Layer 4 of a small transformer language model trained on English Wikipedia (9 layers, counted from 0, width 128).
A neuron's activation on a vector x is SiLU(gate . x) times (in . x), where the dot is the dot product.

Input weights of the MLP neurons that the questions are about. A number n stands for (n - 500) times 0.001.
n12 gate: 330 717 429 449 351 548 464 520 576 556 556 597 559 444 496 728 456 636 480 549 351 544 544 565 512 672 444 275 657 319 459 386 592 439 100 329 512 455 400 680 474 556 480 536 163 537 682 318 552 360 492 681 881 484 452 581 459 670 614 464 443 693 378 508 410 590 248 403 536 423 528 601 597 594 447 455 520 446 359 810 532 338 642 528 453 742 611 753 555 520 630 447 504 617 353 460 593 297 530 390 269 476 520 638 284 363 746 642 504 395 441 423 704 314 359 584 647 442 526 480 802 479 408 536 594 601 748 577
n16 gate: 368 514 511 497 386 532 408 500 412 574 372 511 461 578 628 673 380 472 570 579 585 370 542 471 159 670 380 536 593 479 388 678 528 551 371 504 511 425 687 362 513 613 586 532 493 417 503 678 282 380 471 546 527 553 379 814 478 528 482 451 475 749 478 532 361 469 539 601 522 789 348 414 353 543 514 313 585 401 371 514 453 534 540 728 496 427 679 464 548 411 245 534 453 568 432 625 643 744 500 567 563 468 464 547 618 489 616 556 389 493 717 453 540 658 189 600 369 438 626 549 532 547 137 595 388 446 447 697
n32 gate: 286 352 623 467 467 867 312 358 380 351 446 408 611 268 154 415 417 350 508 416 346 405 517 546 546 612 264 550 650 266 378 451 351 372 617 618 583 416 438 446 698 355 445 433 329 437 504 453 471 442 559 371 397 713 608 336 559 644 504 631 343 830 258 538 594 402 596 487 126 525 504 661 395 475 542 631 355 605 437 605 706 412 339 400 652 577 615 442 528 708 378 587 513 425 312 538 282 332 449 590 235 508 550 437 512 600 475 410 576 755 521 525 453 397 207 354 748 592 702 401 634 444 266 356 390 466 400 382
n133 gate: 342 567 405 634 569 785 440 633 168 616 464 472 333 676 564 353 508 332 650 463 472 401 504 338 472 496 492 387 395 443 622 595 552 388 476 447 271 280 344 680 312 208 598 568 641 557 566 272 432 364 594 577 733 419 576 496 557 631 242 298 480 713 639 440 394 586 488 216 370 556 576 609 492 357 751 459 592 439 500 637 419 531 313 310 789 676 519 568 543 387 524 599 642 815 438 516 375 427 420 443 257 293 589 472 421 621 584 670 557 678 655 590 508 433 343 492 436 384 470 560 258 281 387 576 447 544 368 431
n141 gate: 389 679 346 470 443 447 576 550 394 662 310 576 504 326 523 689 428 572 347 323 515 672 508 511 573 557 515 644 352 611 500 466 236 558 359 512 727 550 390 602 500 549 658 473 492 481 533 360 617 262 647 454 403 466 496 587 627 444 689 754 365 416 581 424 378 404 523 558 423 450 417 654 535 639 163 404 564 534 401 580 301 453 600 294 747 363 363 504 496 625 289 489 477 382 518 477 691 500 453 543 346 669 523 876 548 515 466 455 431 443 545 535 496 549 382 561 115 712 715 564 572 336 504 620 612 492 515 221
n156 gate: 357 446 277 737 357 437 316 555 371 264 554 441 393 321 362 598 446 400 393 635 634 562 671 378 652 500 521 500 538 429 585 253 330 568 525 360 379 631 313 113 263 450 614 788 458 826 500 544 579 533 368 529 460 265 747 404 458 702 479 459 389 626 496 249 471 545 558 572 293 441 504 706 415 152 399 546 811 481 639 353 652 484 483 311 595 337 464 341 419 550 504 484 517 294 263 504 450 458 353 539 666 335 551 720 557 592 446 562 846 601 438 419 534 595 559 575 629 613 737 517 538 509 525 637 551 601 650 340
n290 gate: 475 602 516 468 533 488 579 221 549 455 483 367 475 718 645 386 442 562 496 571 492 308 558 41 542 566 422 376 666 550 764 459 203 552 400 613 541 567 558 624 390 450 534 599 633 592 796 429 212 549 487 421 543 446 728 492 311 426 424 508 504 504 593 533 367 569 372 525 333 646 595 580 219 424 283 471 677 474 521 346 596 599 576 612 463 428 989 280 653 421 655 767 546 504 460 467 446 617 425 465 447 617 437 638 508 454 529 443 571 629 373 357 521 459 475 802 595 332 512 644 442 649 778 598 454 388 289 166
n414 gate: 588 586 483 543 644 387 343 566 747 258 692 413 341 591 574 429 539 739 517 676 535 788 327 364 276 695 604 552 631 461 332 419 387 875 596 235 578 258 327 604 424 452 403 535 753 165 647 479 677 487 411 500 488 517 596 433 571 659 642 496 482 374 451 561 687 441 496 456 447 614 241 386 593 327 460 474 336 840 504 727 610 500 451 579 564 627 620 247 542 727 540 611 597 693 253 364 316 386 471 340 612 548 491 337 581 365 638 272 500 369 723 575 491 371 535 565 201 471 650 440 727 563 334 517 646 356 487 741
n446 gate: 524 685 543 598 588 248 231 351 687 532 432 383 500 452 552 626 540 560 366 557 536 559 600 198 476 644 687 444 632 544 484 394 516 665 540 545 352 626 412 564 196 412 885 576 672 512 496 542 536 552 476 500 546 637 332 558 516 579 317 681 455 512 476 299 277 426 316 443 605 476 528 446 630 451 589 605 524 715 488 721 334 442 492 436 496 251 428 440 481 484 492 326 383 560 385 165 528 383 511 534 349 569 411 261 351 368 575 492 670 649 346 256 683 579 757 372 321 851 344 560 604 664 560 468 467 492 620 399
n495 gate: 435 408 476 746 480 472 334 577 581 275 500 512 496 335 682 578 412 641 432 598 545 684 391 239 402 605 383 431 541 581 471 544 347 372 366 672 140 520 121 452 374 423 320 642 589 402 434 335 524 250 484 504 381 459 706 341 512 472 401 715 541 512 636 390 334 492 597 308 520 610 404 249 635 467 377 713 576 616 598 476 475 617 360 675 532 689 589 480 792 314 713 634 610 431 449 349 594 586 527 401 532 537 639 602 353 557 412 568 541 451 452 562 512 700 402 435 589 516 831 617 614 550 253 556 319 305 476 769
n525 gate: 317 294 344 465 639 543 516 480 378 610 298 349 555 406 381 496 425 630 585 424 373 543 649 472 727 677 527 460 437 452 820 473 590 443 564 312 571 332 559 516 504 390 676 393 571 196 367 418 559 555 785 326 455 183 555 561 532 680 504 426 480 623 520 730 666 292 630 616 556 377 386 477 532 396 727 444 516 426 476 401 508 477 708 492 531 496 496 322 535 437 280 620 336 317 549 552 417 524 421 645 422 560 428 448 230 456 586 484 911 789 512 328 681 543 274 587 524 675 511 496 611 431 247 660 448 603 500 647
n572 gate: 286 556 238 566 518 539 518 347 595 556 603 564 598 285 504 532 570 376 284 310 344 591 419 343 586 514 574 620 511 450 178 444 426 514 386 385 415 446 535 588 584 493 425 656 567 564 541 540 514 556 619 518 460 578 468 564 364 441 777 510 478 518 482 305 400 617 571 622 500 500 577 671 443 593 518 382 307 652 657 408 479 459 511 379 437 462 355 468 435 493 679 346 500 504 374 468 223 375 429 477 535 514 436 507 500 422 518 660 897 504 483 482 547 367 699 631 475 555 579 493 763 620 376 500 194 728 652 546
n12 in: 578 701 656 413 697 427 585 446 565 542 307 632 329 565 419 508 412 438 523 578 376 549 343 740 609 754 377 276 504 384 527 481 600 349 399 621 442 410 427 508 549 477 363 496 481 360 571 602 569 569 594 566 654 786 531 533 352 671 743 447 374 500 139 523 414 462 273 523 745 492 473 690 504 617 434 371 710 300 252 798 364 459 539 663 667 526 559 461 579 427 523 609 590 403 556 702 473 547 657 565 592 754 539 629 489 376 462 397 617 434 257 582 398 481 500 492 531 455 539 511 720 694 512 412 727 752 550 636
n16 in: 482 422 387 416 298 450 496 568 482 830 439 241 588 675 475 344 514 335 310 649 572 447 693 428 609 379 493 744 471 460 467 595 486 538 706 384 647 554 340 561 448 546 776 371 583 525 445 612 578 571 770 522 459 317 504 565 507 589 555 419 478 579 416 572 510 507 679 467 428 468 596 427 485 431 453 431 504 474 767 331 543 424 769 410 514 416 350 389 493 550 620 571 659 367 490 500 392 471 272 554 386 261 475 319 388 622 564 394 580 615 461 475 817 596 532 504 411 524 433 443 522 603 862 468 518 529 389 486
n32 in: 610 542 600 473 578 578 625 649 504 392 825 324 427 344 269 520 426 488 500 551 371 311 337 720 634 593 593 520 707 414 571 592 418 332 551 639 519 429 593 621 511 418 369 430 261 583 466 559 345 457 397 445 474 696 531 474 571 670 452 431 723 649 456 567 607 717 383 397 492 602 585 443 484 746 807 457 399 535 504 375 563 478 520 429 496 363 522 801 637 574 607 522 409 787 515 728 469 291 800 629 547 322 457 283 722 390 628 431 390 622 411 508 337 581 508 746 679 526 515 275 614 456 398 276 575 418 332 449
n133 in: 639 625 419 653 331 548 332 620 641 511 463 646 552 151 567 602 344 247 643 451 339 445 530 534 496 511 530 586 691 736 538 621 504 332 425 628 303 530 429 489 500 236 402 496 530 334 417 574 382 578 496 534 539 433 709 668 678 577 409 408 641 377 318 227 442 445 500 364 538 414 655 428 406 621 429 726 245 426 534 436 726 375 481 496 647 253 415 519 504 422 466 366 496 331 579 703 478 711 535 574 430 455 462 428 515 216 338 504 639 485 294 458 401 485 500 604 659 475 462 678 470 439 720 541 485 530 374 414
n141 in: 302 340 392 555 382 421 670 523 384 627 576 724 612 515 534 619 496 421 574 760 504 530 553 793 252 590 361 447 439 466 382 511 485 608 492 466 511 489 455 647 220 624 676 187 345 466 256 382 612 481 523 496 625 652 458 659 584 463 619 218 277 492 565 417 327 356 398 523 610 530 586 332 611 293 576 538 556 568 576 648 466 511 611 470 481 515 486 560 522 625 725 625 305 678 547 424 633 500 629 607 695 477 420 347 53 349 489 366 454 667 563 431 435 593 610 560 489 569 409 537 462 457 481 373 423 546 440 447
n156 in: 599 362 627 641 374 803 508 489 515 218 595 553 470 243 432 673 319 496 459 481 409 418 583 485 806 806 632 671 283 416 439 601 470 446 687 592 424 312 591 455 354 496 439 671 291 446 419 353 681 428 380 580 626 237 527 729 373 582 562 317 600 451 539 500 703 556 561 607 573 420 534 489 454 442 420 465 440 449 397 447 313 536 377 630 365 810 518 549 430 530 588 647 469 332 332 397 549 557 439 625 583 611 550 669 663 553 511 339 469 397 391 623 558 657 561 500 421 493 609 365 279 457 428 335 670 717 526 508
n290 in: 619 538 700 631 634 660 458 312 318 424 588 301 153 504 634 597 462 553 541 403 385 406 576 308 643 519 489 641 286 604 492 511 542 321 538 492 344 492 606 690 448 489 659 397 454 709 507 561 364 599 562 446 420 477 626 533 357 421 395 613 702 404 477 634 653 440 599 465 473 477 466 345 442 566 562 539 322 562 388 443 639 375 500 853 398 270 529 374 645 565 519 590 346 538 698 512 523 515 580 424 606 713 485 689 283 592 613 519 396 607 259 415 325 730 588 557 694 364 464 595 511 465 469 886 376 358 595 338
n414 in: 470 401 599 540 485 500 329 466 267 570 496 388 394 467 455 492 559 733 401 481 284 705 334 552 620 526 618 753 299 414 579 347 445 322 500 579 807 361 400 559 446 644 410 548 470 444 514 398 471 445 398 519 349 433 493 610 361 577 606 339 655 400 553 600 554 236 370 444 609 403 614 572 496 677 646 477 559 477 586 686 350 315 391 403 639 381 482 559 522 344 680 335 459 466 429 410 314 628 486 521 393 545 466 564 547 433 346 577 624 589 694 594 515 438 537 641 128 625 327 312 355 595 206 353 696 459 456 575
n446 in: 516 504 562 705 401 603 480 710 618 437 361 655 621 390 528 492 586 583 407 384 460 465 575 448 608 378 677 532 666 611 644 426 272 519 552 620 535 600 637 476 193 646 436 614 698 448 603 620 625 531 239 587 571 334 587 614 652 426 673 465 753 453 512 460 592 573 646 416 568 666 602 172 472 496 428 420 449 528 607 508 552 568 332 663 512 166 613 622 508 453 552 227 460 595 307 635 345 648 777 578 680 520 603 308 253 441 492 582 488 417 173 460 596 332 452 563 355 595 662 406 274 269 433 551 492 575 398 381
n495 in: 349 626 303 478 575 620 710 409 463 373 417 621 559 407 417 580 355 433 511 432 526 563 623 466 439 448 478 530 451 485 363 688 459 378 542 405 425 591 519 634 503 399 280 564 459 397 707 592 582 694 385 508 739 654 643 594 637 667 607 511 317 492 481 353 343 672 414 466 580 557 511 304 386 630 663 405 504 507 723 647 617 518 599 515 689 482 525 421 558 414 283 525 261 662 338 572 545 591 610 319 601 420 371 435 217 278 340 604 428 338 648 504 385 478 85 650 515 648 605 709 696 519 327 400 389 553 463 428
n525 in: 465 732 456 649 587 718 711 486 614 473 549 524 408 293 555 651 648 358 391 356 424 531 407 538 542 528 342 777 455 611 447 408 328 407 305 644 386 591 645 545 516 541 426 528 323 465 443 441 514 572 422 597 533 427 358 264 542 541 708 429 616 320 546 417 601 581 465 353 549 563 658 306 433 359 521 563 387 559 441 305 371 331 300 392 500 614 559 573 564 452 563 330 521 531 440 420 479 535 467 480 576 560 570 630 510 302 281 671 371 257 452 507 218 582 347 483 452 293 452 586 413 514 549 521 454 469 434 629
n572 in: 514 392 517 607 504 589 489 553 408 584 372 386 570 560 550 381 546 412 301 364 422 503 609 511 400 468 736 617 706 560 489 681 666 429 564 439 465 453 789 525 458 369 478 433 649 665 387 634 563 380 594 585 366 237 720 534 561 496 439 573 439 291 709 560 421 528 309 507 371 361 461 277 504 486 554 393 458 627 486 461 371 517 486 660 535 366 638 422 638 365 561 631 539 764 480 186 336 353 480 510 496 507 504 593 635 599 430 437 446 461 465 364 532 325 571 599 704 370 431 374 688 442 621 482 187 589 447 350

Each question shows a token from some text and the vector x that enters the MLP there. A number n stands for (n - 500) times 0.0066.

" in": 461 556 565 446 532 482 568 426 383 513 434 524 518 596 448 545 450 510 451 621 628 491 480 488 433 616 481 489 447 548 421 428 456 360 514 601 369 608 579 494 479 483 503 549 497 468 542 566 564 309 505 438 227 585 444 443 483 513 580 316 528 574 530 492 540 514 588 441 572 557 443 576 554 487 469 573 577 274 586 615 551 642 513 588 345 491 440 462 245 583 507 496 385 575 558 363 431 636 604 528 444 443 438 531 495 497 531 376 430 530 408 577 423 396 564 402 498 559 643 697 423 568 528 515 570 500 487 505
The neuron with the highest activation: n572

".": 521 431 519 584 707 490 623 639 402 594 506 659 437 387 457 547 494 500 452 531 534 454 672 541 386 601 582 457 298 581 586 530 472 517 518 452 542 645 282 297 507 455 673 593 414 484 417 363 592 626 523 501 573 613 505 580 654 253 407 342 680 423 530 426 536 717 474 500 571 460 573 517 548 407 446 423 413 392 414 353 641 450 481 586 545 492 471 600 414 409 410 558 299 576 545 706 612 609 504 681 592 500 801 497 387 603 433 470 396 626 508 491 411 287 531 602 643 417 529 375 449 418 475 566 596 529 381 588
The neuron with the highest activation: n133

"ry": 464 388 604 686 454 606 465 466 313 463 391 496 590 505 474 560 499 396 406 538 454 643 649 619 477 474 504 462 652 579 478 593 396 425 557 428 631 523 430 493 581 594 621 379 409 355 445 463 338 553 556 343 452 517 500 595 438 693 609 349 445 460 380 570 480 768 511 486 504 509 579 233 638 651 381 549 408 368 413 598 655 585 483 486 419 550 448 459 439 489 636 391 596 530 381 601 586 373 699 648 461 428 478 519 491 447 612 600 444 291 400 499 574 512 333 461 482 532 511 434 587 528 445 387 444 469 510 438
The neuron with the highest activation: n32

" ": 639 501 388 506 490 417 450 560 421 660 457 509 353 555 538 475 548 478 368 611 446 522 454 575 319 603 512 561 547 508 519 575 558 617 468 467 671 529 484 311 527 481 565 646 486 488 547 686 586 639 327 469 468 673 493 472 424 314 392 420 628 407 394 733 540 446 541 595 684 583 596 382 512 412 523 382 546 340 477 535 511 562 632 529 415 400 524 561 435 547 556 342 371 618 422 549 329 323 442 339 575 409 582 480 527 513 433 171 556 474 482 460 365 407 618 561 629 366 532 475 377 719 523 466 501 504 464 501
Which two neurons fire most, strongest first? n414, n495

" sc": 395 603 528 527 530 627 616 548 682 524 531 516 449 557 375 400 482 476 426 530 597 464 626 417 655 456 555 565 529 577 484 542 419 531 563 680 601 495 520 588 450 431 662 715 681 737 416 683 523 641 517 518 432 554 598 507 435 501 540 348 436 381 485 519 527 541 592 462 494 591 616 445 596 541 599 533 521 588 490 481 456 661 469 559 466 632 527 461 458 637 692 472 562 397 474 563 527 616 638 620 642 328 466 551 553 513 573 561 365 465 380 586 523 406 433 445 349 338 315 455 571 556 548 427 438 495 604 518
The neuron with the highest activation: n572

" did": 547 525 455 421 423 552 552 678 527 467 465 298 396 552 439 511 434 376 519 388 614 528 312 511 314 544 333 644 305 374 395 387 480 499 438 377 495 584 569 297 460 610 431 616 693 570 410 647 467 744 603 472 464 435 573 478 424 513 530 480 503 661 513 485 490 632 527 412 503 399 565 613 349 776 398 406 634 376 462 429 544 617 534 544 434 589 500 375 480 497 534 490 601 575 483 665 352 397 574 659 503 558 498 512 518 388 596 519 379 526 431 564 623 654 611 422 402 551 558 416 381 343 766 504 617 338 634 441
The neuron with the highest activation: n495

" Turn": 566 516 473 502 515 205 570 598 528 429 383 561 461 310 476 444 645 488 237 583 515 574 349 477 448 740 505 659 534 464 370 498 680 373 502 303 595 511 504 367 485 406 606 593 506 464 486 775 501 589 411 371 454 508 532 492 509 472 310 356 457 293 303 392 573 480 357 568 636 515 454 524 464 675 574 504 634 469 445 714 489 560 564 434 540 555 432 642 516 586 489 528 394 507 377 593 591 697 627 535 382 529 422 564 481 504 436 381 732 374 382 576 362 442 528 569 501 556 380 277 531 510 552 476 424 558 492 473
The neuron with the highest activation: n414

"0": 564 433 442 427 500 460 463 489 318 551 411 408 444 532 568 334 565 624 404 443 553 570 522 434 419 499 478 412 346 630 549 446 595 643 517 442 492 503 473 528 691 456 466 467 463 442 457 766 467 615 593 512 494 313 371 631 380 389 581 529 483 460 466 659 543 431 586 471 641 548 463 556 552 435 638 634 396 421 533 616 397 513 480 650 504 375 475 537 360 650 403 410 477 476 382 592 526 615 536 484 668 388 465 559 438 474 308 681 465 508 453 380 445 668 538 356 297 567 514 334 501 615 655 553 674 535 440 674
Which three neurons fire most, strongest first? n16, n32, n572

"s": 504 567 444 551 340 637 438 542 499 382 535 451 528 534 585 564 577 445 381 470 261 418 670 619 550 473 559 599 421 520 468 464 449 403 540 611 504 412 589 460 550 587 630 368 553 356 513 629 347 721 494 368 268 277 529 526 520 551 408 311 447 678 421 557 472 626 593 411 578 537 463 337 424 541 652 446 471 373 654 412 401 558 534 475 400 411 444 313 484 603 378 344 481 358 638 523 460 275 656 634 473 491 635 495 532 452 484 654 450 536 444 509 382 435 414 494 329 507 508 366 434 613 512 504 379 464 525 334
The neuron with the highest activation: n525

" next": 409 618 476 588 741 442 500 388 363 397 803 600 414 601 529 584 506 389 423 532 392 564 566 616 512 453 558 539 343 456 589 444 449 493 465 745 575 532 595 480 447 519 609 441 488 549 355 562 407 524 496 549 323 397 371 575 509 505 538 393 535 629 649 437 614 512 399 408 577 268 471 447 569 547 415 407 548 416 228 764 538 458 568 482 557 507 473 635 395 444 429 560 350 547 466 357 563 528 608 499 552 694 521 497 572 416 422 373 425 591 480 474 480 572 516 357 373 529 590 468 384 457 810 452 665 718 494 324
The most active neuron and its activation: n141, at about 2.6

" qu": 437 428 587 480 596 481 498 381 684 521 676 479 474 498 404 444 451 563 468 493 625 354 648 588 341 514 502 572 453 428 312 635 325 490 511 442 521 625 562 318 409 450 552 389 428 474 474 619 538 450 377 320 384 473 537 483 254 450 626 319 440 540 400 475 507 596 521 506 561 566 571 611 521 521 614 444 629 566 527 619 437 541 457 599 630 605 512 395 576 449 541 540 563 410 466 534 518 388 601 564 647 317 602 378 278 405 356 412 491 474 499 443 382 588 457 567 299 467 357 313 490 319 522 561 405 568 630 454
The neuron with the highest activation: n133

" |": 553 552 471 465 539 463 539 566 326 576 475 369 444 492 525 429 484 463 511 476 453 593 522 509 571 513 473 621 535 411 590 651 379 367 493 480 482 544 521 483 706 609 587 433 451 588 466 724 411 498 499 469 370 416 536 509 499 485 460 423 564 621 517 589 551 568 544 567 605 421 487 544 536 554 435 609 533 314 412 453 450 578 454 481 547 647 401 483 496 557 540 649 475 537 469 475 544 502 578 426 493 516 508 507 632 577 506 455 511 485 775 430 412 299 478 589 528 492 521 518 486 318 646 432 542 477 335 530
The most active neuron and its activation: n446, at about 0.26

"\n": 631 423 570 544 611 509 485 530 516 423 451 434 550 459 548 479 396 550 296 472 567 559 529 582 428 527 296 480 463 412 510 572 429 535 576 509 578 550 519 396 617 450 558 505 556 579 506 530 493 563 419 563 631 444 545 396 478 531 485 440 433 497 339 437 513 457 433 476 457 434 615 404 522 436 638 371 447 253 543 515 539 670 356 592 331 485 356 597 352 524 447 583 475 485 713 379 493 405 540 518 438 453 536 612 498 511 515 394 497 673 481 450 495 602 556 401 512 577 567 448 525 485 467 540 556 543 468 415
The neuron with the highest activation: n156

"th": 536 465 446 586 613 393 526 637 229 664 432 411 517 597 475 538 606 489 428 367 422 418 695 397 656 528 350 411 467 630 548 638 426 494 384 744 615 577 389 448 564 578 630 559 548 504 410 675 313 421 699 503 408 435 413 622 523 486 493 570 463 436 425 512 482 507 525 483 412 319 548 585 572 496 393 309 441 428 406 432 714 543 525 519 494 521 327 564 422 582 566 510 440 422 389 407 601 444 647 500 493 782 624 503 541 593 404 490 446 587 429 370 385 523 645 399 451 527 558 406 560 382 728 377 631 752 528 433
The neuron with the highest activation: n495

"og": 286 554 545 475 344 565 540 611 621 487 683 389 484 390 508 451 670 552 469 636 428 477 308 467 678 618 434 532 559 418 382 476 507 443 441 453 485 318 509 682 388 522 511 414 554 687 420 575 413 496 391 426 578 622 473 570 519 462 465 215 532 339 451 442 494 475 526 316 519 522 716 575 569 626 623 768 335 450 587 440 501 613 368 701 450 399 453 617 530 737 626 483 440 412 535 526 521 535 477 528 614 313 406 490 387 518 314 465 695 427 491 379 612 445 481 480 537 335 440 495 492 551 459 451 442 632 526 566
The neuron with the highest activation: n133

" to": 501 475 461 509 416 470 590 562 495 485 542 413 561 537 500 662 393 578 532 347 566 466 401 442 419 581 488 405 432 354 441 429 569 434 549 502 434 521 482 447 471 604 560 555 610 435 521 649 509 593 561 488 264 561 492 497 514 403 541 455 506 546 378 495 529 480 456 494 672 539 479 559 468 509 566 474 609 229 429 563 515 562 630 673 515 449 474 484 330 474 379 533 348 445 532 434 499 497 637 641 457 481 603 496 487 562 509 547 445 489 496 697 652 596 456 433 487 348 585 502 396 631 603 446 611 470 451 539
The neuron with the highest activation: n572

"1": 428 505 491 436 509 355 486 692 417 665 325 325 406 458 496 409 432 509 426 484 510 561 547 418 424 578 578 483 402 518 634 567 529 616 577 408 444 619 536 577 649 466 498 469 435 600 550 608 504 595 501 521 611 613 543 760 487 442 580 475 551 514 544 310 456 712 432 386 512 592 512 448 418 639 576 664 544 449 430 474 538 674 482 422 513 318 514 524 363 487 494 353 545 444 208 620 584 624 485 510 645 443 475 419 480 563 509 341 441 457 550 597 537 685 534 644 526 497 566 354 435 583 376 537 538 539 577 438
Which three neurons fire most, strongest first? n16, n446, n525

" Ar": 588 549 466 413 505 388 596 586 430 503 549 556 324 419 560 568 511 517 271 507 544 508 536 454 452 544 353 688 428 597 513 570 630 390 551 433 593 507 503 413 452 356 500 713 462 509 545 537 384 339 486 619 578 395 407 425 464 628 497 498 584 451 449 445 444 561 545 540 665 379 520 513 537 530 442 460 587 456 494 422 566 561 643 609 418 465 507 631 522 632 442 501 477 465 407 493 526 590 555 622 499 641 353 552 372 459 353 498 401 334 507 392 557 490 451 483 695 439 268 616 520 423 561 441 543 332 529 613
Which two neurons fire most, strongest first? n12, n414

"arter": 541 451 594 537 540 525 420 548 538 440 499 656 536 459 398 505 548 552 481 672 566 558 437 551 638 505 621 527 402 400 513 352 244 424 365 587 482 414 494 719 502 468 641 338 392 504 407 671 608 343 366 638 504 364 362 678 370 566 620 345 339 396 472 518 508 683 419 579 542 538 573 289 464 538 438 480 708 421 445 666 449 496 582 605 451 544 451 553 484 555 573 501 710 391 556 618 513 574 569 546 610 505 730 401 478 498 422 499 480 553 498 446 576 482 742 689 288 479 538 264 505 491 242 619 533 593 425 415
The most active neuron and its activation: n12, at about 1.9

" Liberal": 568 426 537 446 397 404 455 495 435 608 425 473 557 288 663 444 521 556 557 477 381 584 487 328 532 588 680 534 653 562 351 514 662 471 509 491 442 568 383 255 574 397 576 624 481 532 321 596 616 425 624 577 629 540 626 476 315 521 488 453 507 359 441 514 535 470 415 555 551 372 355 436 440 497 369 506 620 328 384 475 376 515 640 487 560 537 479 629 457 539 581 426 482 537 541 582 516 604 508 508 448 374 459 599 375 423 319 601 396 486 414 287 413 725 376 489 467 502 530 517 449 572 554 548 684 638 590 620
The neuron with the highest activation: n12

"a": 651 477 485 609 500 468 471 571 433 392 520 469 588 592 523 452 397 621 455 598 521 440 519 391 521 283 639 492 376 510 534 623 446 539 511 632 462 604 377 377 592 483 551 604 666 577 382 535 385 384 354 406 365 465 203 392 648 572 322 519 650 472 600 628 425 538 569 508 541 611 400 567 472 370 566 337 368 354 602 456 501 479 521 494 523 377 378 475 434 374 501 393 491 470 720 522 780 487 634 536 648 520 569 503 495 515 462 565 611 676 489 460 316 519 401 547 404 540 443 557 387 501 445 393 514 497 506 440
The neuron with the highest activation: n446

" the": 477 560 434 456 419 486 496 457 583 553 461 492 510 590 513 480 540 531 477 488 533 509 479 433 492 439 312 576 630 476 572 624 395 542 531 543 533 633 484 502 440 544 559 542 487 493 495 474 481 461 484 563 194 518 585 544 479 500 486 430 487 501 507 486 496 451 469 530 448 538 486 563 514 460 533 484 568 160 510 596 488 570 550 503 540 540 555 454 401 455 429 538 427 483 427 507 565 573 485 585 495 433 501 482 519 479 403 459 483 486 451 510 484 340 452 469 520 481 589 473 536 477 458 437 486 508 469 489
The most active neuron and its activation: n16, at about 0.43

"8": 480 560 462 678 456 441 481 559 386 528 559 362 491 571 624 503 553 472 500 519 532 653 498 630 387 305 447 433 466 319 443 571 489 579 400 571 495 558 508 400 637 724 546 536 600 596 523 663 475 442 573 516 491 516 430 753 508 450 588 436 685 469 421 753 603 452 532 528 580 324 408 441 708 399 472 494 617 530 587 432 449 474 341 423 437 445 395 580 471 651 522 370 329 621 458 699 630 534 595 511 475 456 401 484 498 576 240 281 478 476 452 431 465 584 452 668 414 605 540 504 505 270 507 562 627 607 505 574
The neuron with the highest activation: n141

"ream": 470 479 431 448 630 614 657 436 549 455 487 665 440 356 664 565 541 471 451 651 581 612 654 489 698 703 677 446 524 551 524 537 650 401 489 533 478 514 443 471 490 391 665 428 256 639 295 615 485 489 618 482 514 579 473 590 537 539 480 429 513 664 421 411 495 573 380 497 520 568 532 413 632 487 329 579 588 408 243 407 692 580 625 539 400 557 410 465 414 520 635 380 690 676 391 695 410 574 620 607 514 636 687 504 536 495 656 550 420 471 295 525 376 467 461 477 508 496 513 357 506 502 430 495 437 628 444 427
The neuron with the highest activation: n12

" St": 523 545 508 442 664 479 512 559 382 503 597 572 329 389 460 474 499 439 541 430 529 594 496 442 623 512 401 434 321 459 406 575 473 481 546 457 688 478 390 314 458 598 676 558 482 477 439 770 581 483 600 486 447 597 492 555 508 618 505 552 449 357 534 477 504 458 597 466 547 380 519 477 493 482 473 500 602 478 306 421 375 634 438 527 423 469 598 538 520 339 775 565 356 335 596 713 553 678 616 638 440 555 681 556 512 447 358 405 286 539 388 544 410 506 484 579 501 371 330 518 425 435 568 402 378 516 379 447
The neuron with the highest activation: n141

" by": 522 544 523 477 418 466 486 569 480 535 610 531 479 542 551 465 421 572 505 476 488 458 459 515 436 527 417 530 539 534 448 469 443 468 541 542 376 588 512 440 559 557 433 486 531 455 482 621 500 392 528 558 349 570 688 533 419 504 401 405 596 609 486 511 516 521 422 516 539 543 507 458 487 516 550 564 596 223 630 568 503 719 446 563 439 519 569 465 372 508 440 574 450 591 597 425 544 781 590 601 401 486 439 552 490 596 510 399 453 439 512 621 673 425 599 427 560 372 589 589 502 664 394 528 509 590 445 574
The most active neuron and its activation: n525, at about 0.32

" of": 488 582 554 526 534 461 579 561 413 519 484 496 562 446 488 525 483 522 567 435 537 451 429 549 507 522 605 596 516 531 522 532 404 483 486 614 446 551 477 511 503 525 552 531 562 471 541 594 541 446 546 573 322 538 467 491 491 444 378 309 550 610 393 456 487 455 434 467 525 487 426 439 474 466 504 475 607 187 589 586 507 552 575 579 435 446 497 394 405 553 446 574 450 399 524 440 501 543 633 629 453 512 437 537 562 555 475 421 487 528 485 620 510 436 512 448 481 383 624 606 454 610 390 450 555 537 443 548
The neuron with the highest activation: n572

"ated": 373 564 506 586 578 682 458 497 362 501 642 623 663 602 667 615 551 435 444 663 393 554 553 557 538 639 365 475 462 328 565 544 643 328 528 633 545 372 617 382 551 460 469 594 529 507 433 597 443 434 606 368 330 522 515 528 406 601 541 353 459 772 482 428 542 608 580 366 559 504 623 317 514 593 603 651 428 374 399 496 588 555 587 523 387 469 539 452 520 528 547 446 562 487 600 557 510 542 665 558 519 538 534 405 520 504 408 343 519 577 471 439 400 697 606 189 443 412 591 525 515 485 542 535 624 590 432 498
The most active neuron and its activation: n32, at about 1.6

"pr": 645 609 591 596 495 396 632 491 656 777 593 580 355 546 521 391 505 415 637 440 386 611 700 473 541 488 493 594 395 442 568 392 525 361 381 585 385 502 473 480 495 598 729 600 416 447 508 454 358 518 212 446 478 597 623 440 484 470 601 542 418 515 613 583 429 805 409 505 411 324 516 426 668 570 582 448 295 566 476 519 579 539 482 562 582 568 432 427 591 478 349 512 433 533 380 406 403 755 523 407 597 490 453 429 457 379 419 351 554 501 502 488 566 656 299 630 520 453 482 530 441 689 435 310 390 553 428 379
Which three neurons fire most, strongest first? n290, n495, n446

"2": 526 442 543 508 469 461 473 553 487 521 617 550 446 514 582 449 615 539 574 425 595 656 569 539 398 409 383 370 386 416 590 546 465 638 437 635 498 603 519 507 610 768 464 608 523 570 451 731 526 408 532 544 432 601 343 771 385 420 365 516 661 414 292 601 485 466 543 552 508 395 476 523 737 460 569 500 576 534 646 495 617 490 370 577 406 397 343 635 384 676 498 345 493 607 283 766 613 582 566 486 535 475 421 503 451 551 327 434 481 473 507 489 357 638 510 484 426 536 567 541 520 536 559 491 520 683 526 441
The most active neuron and its activation: n572, at about 0.24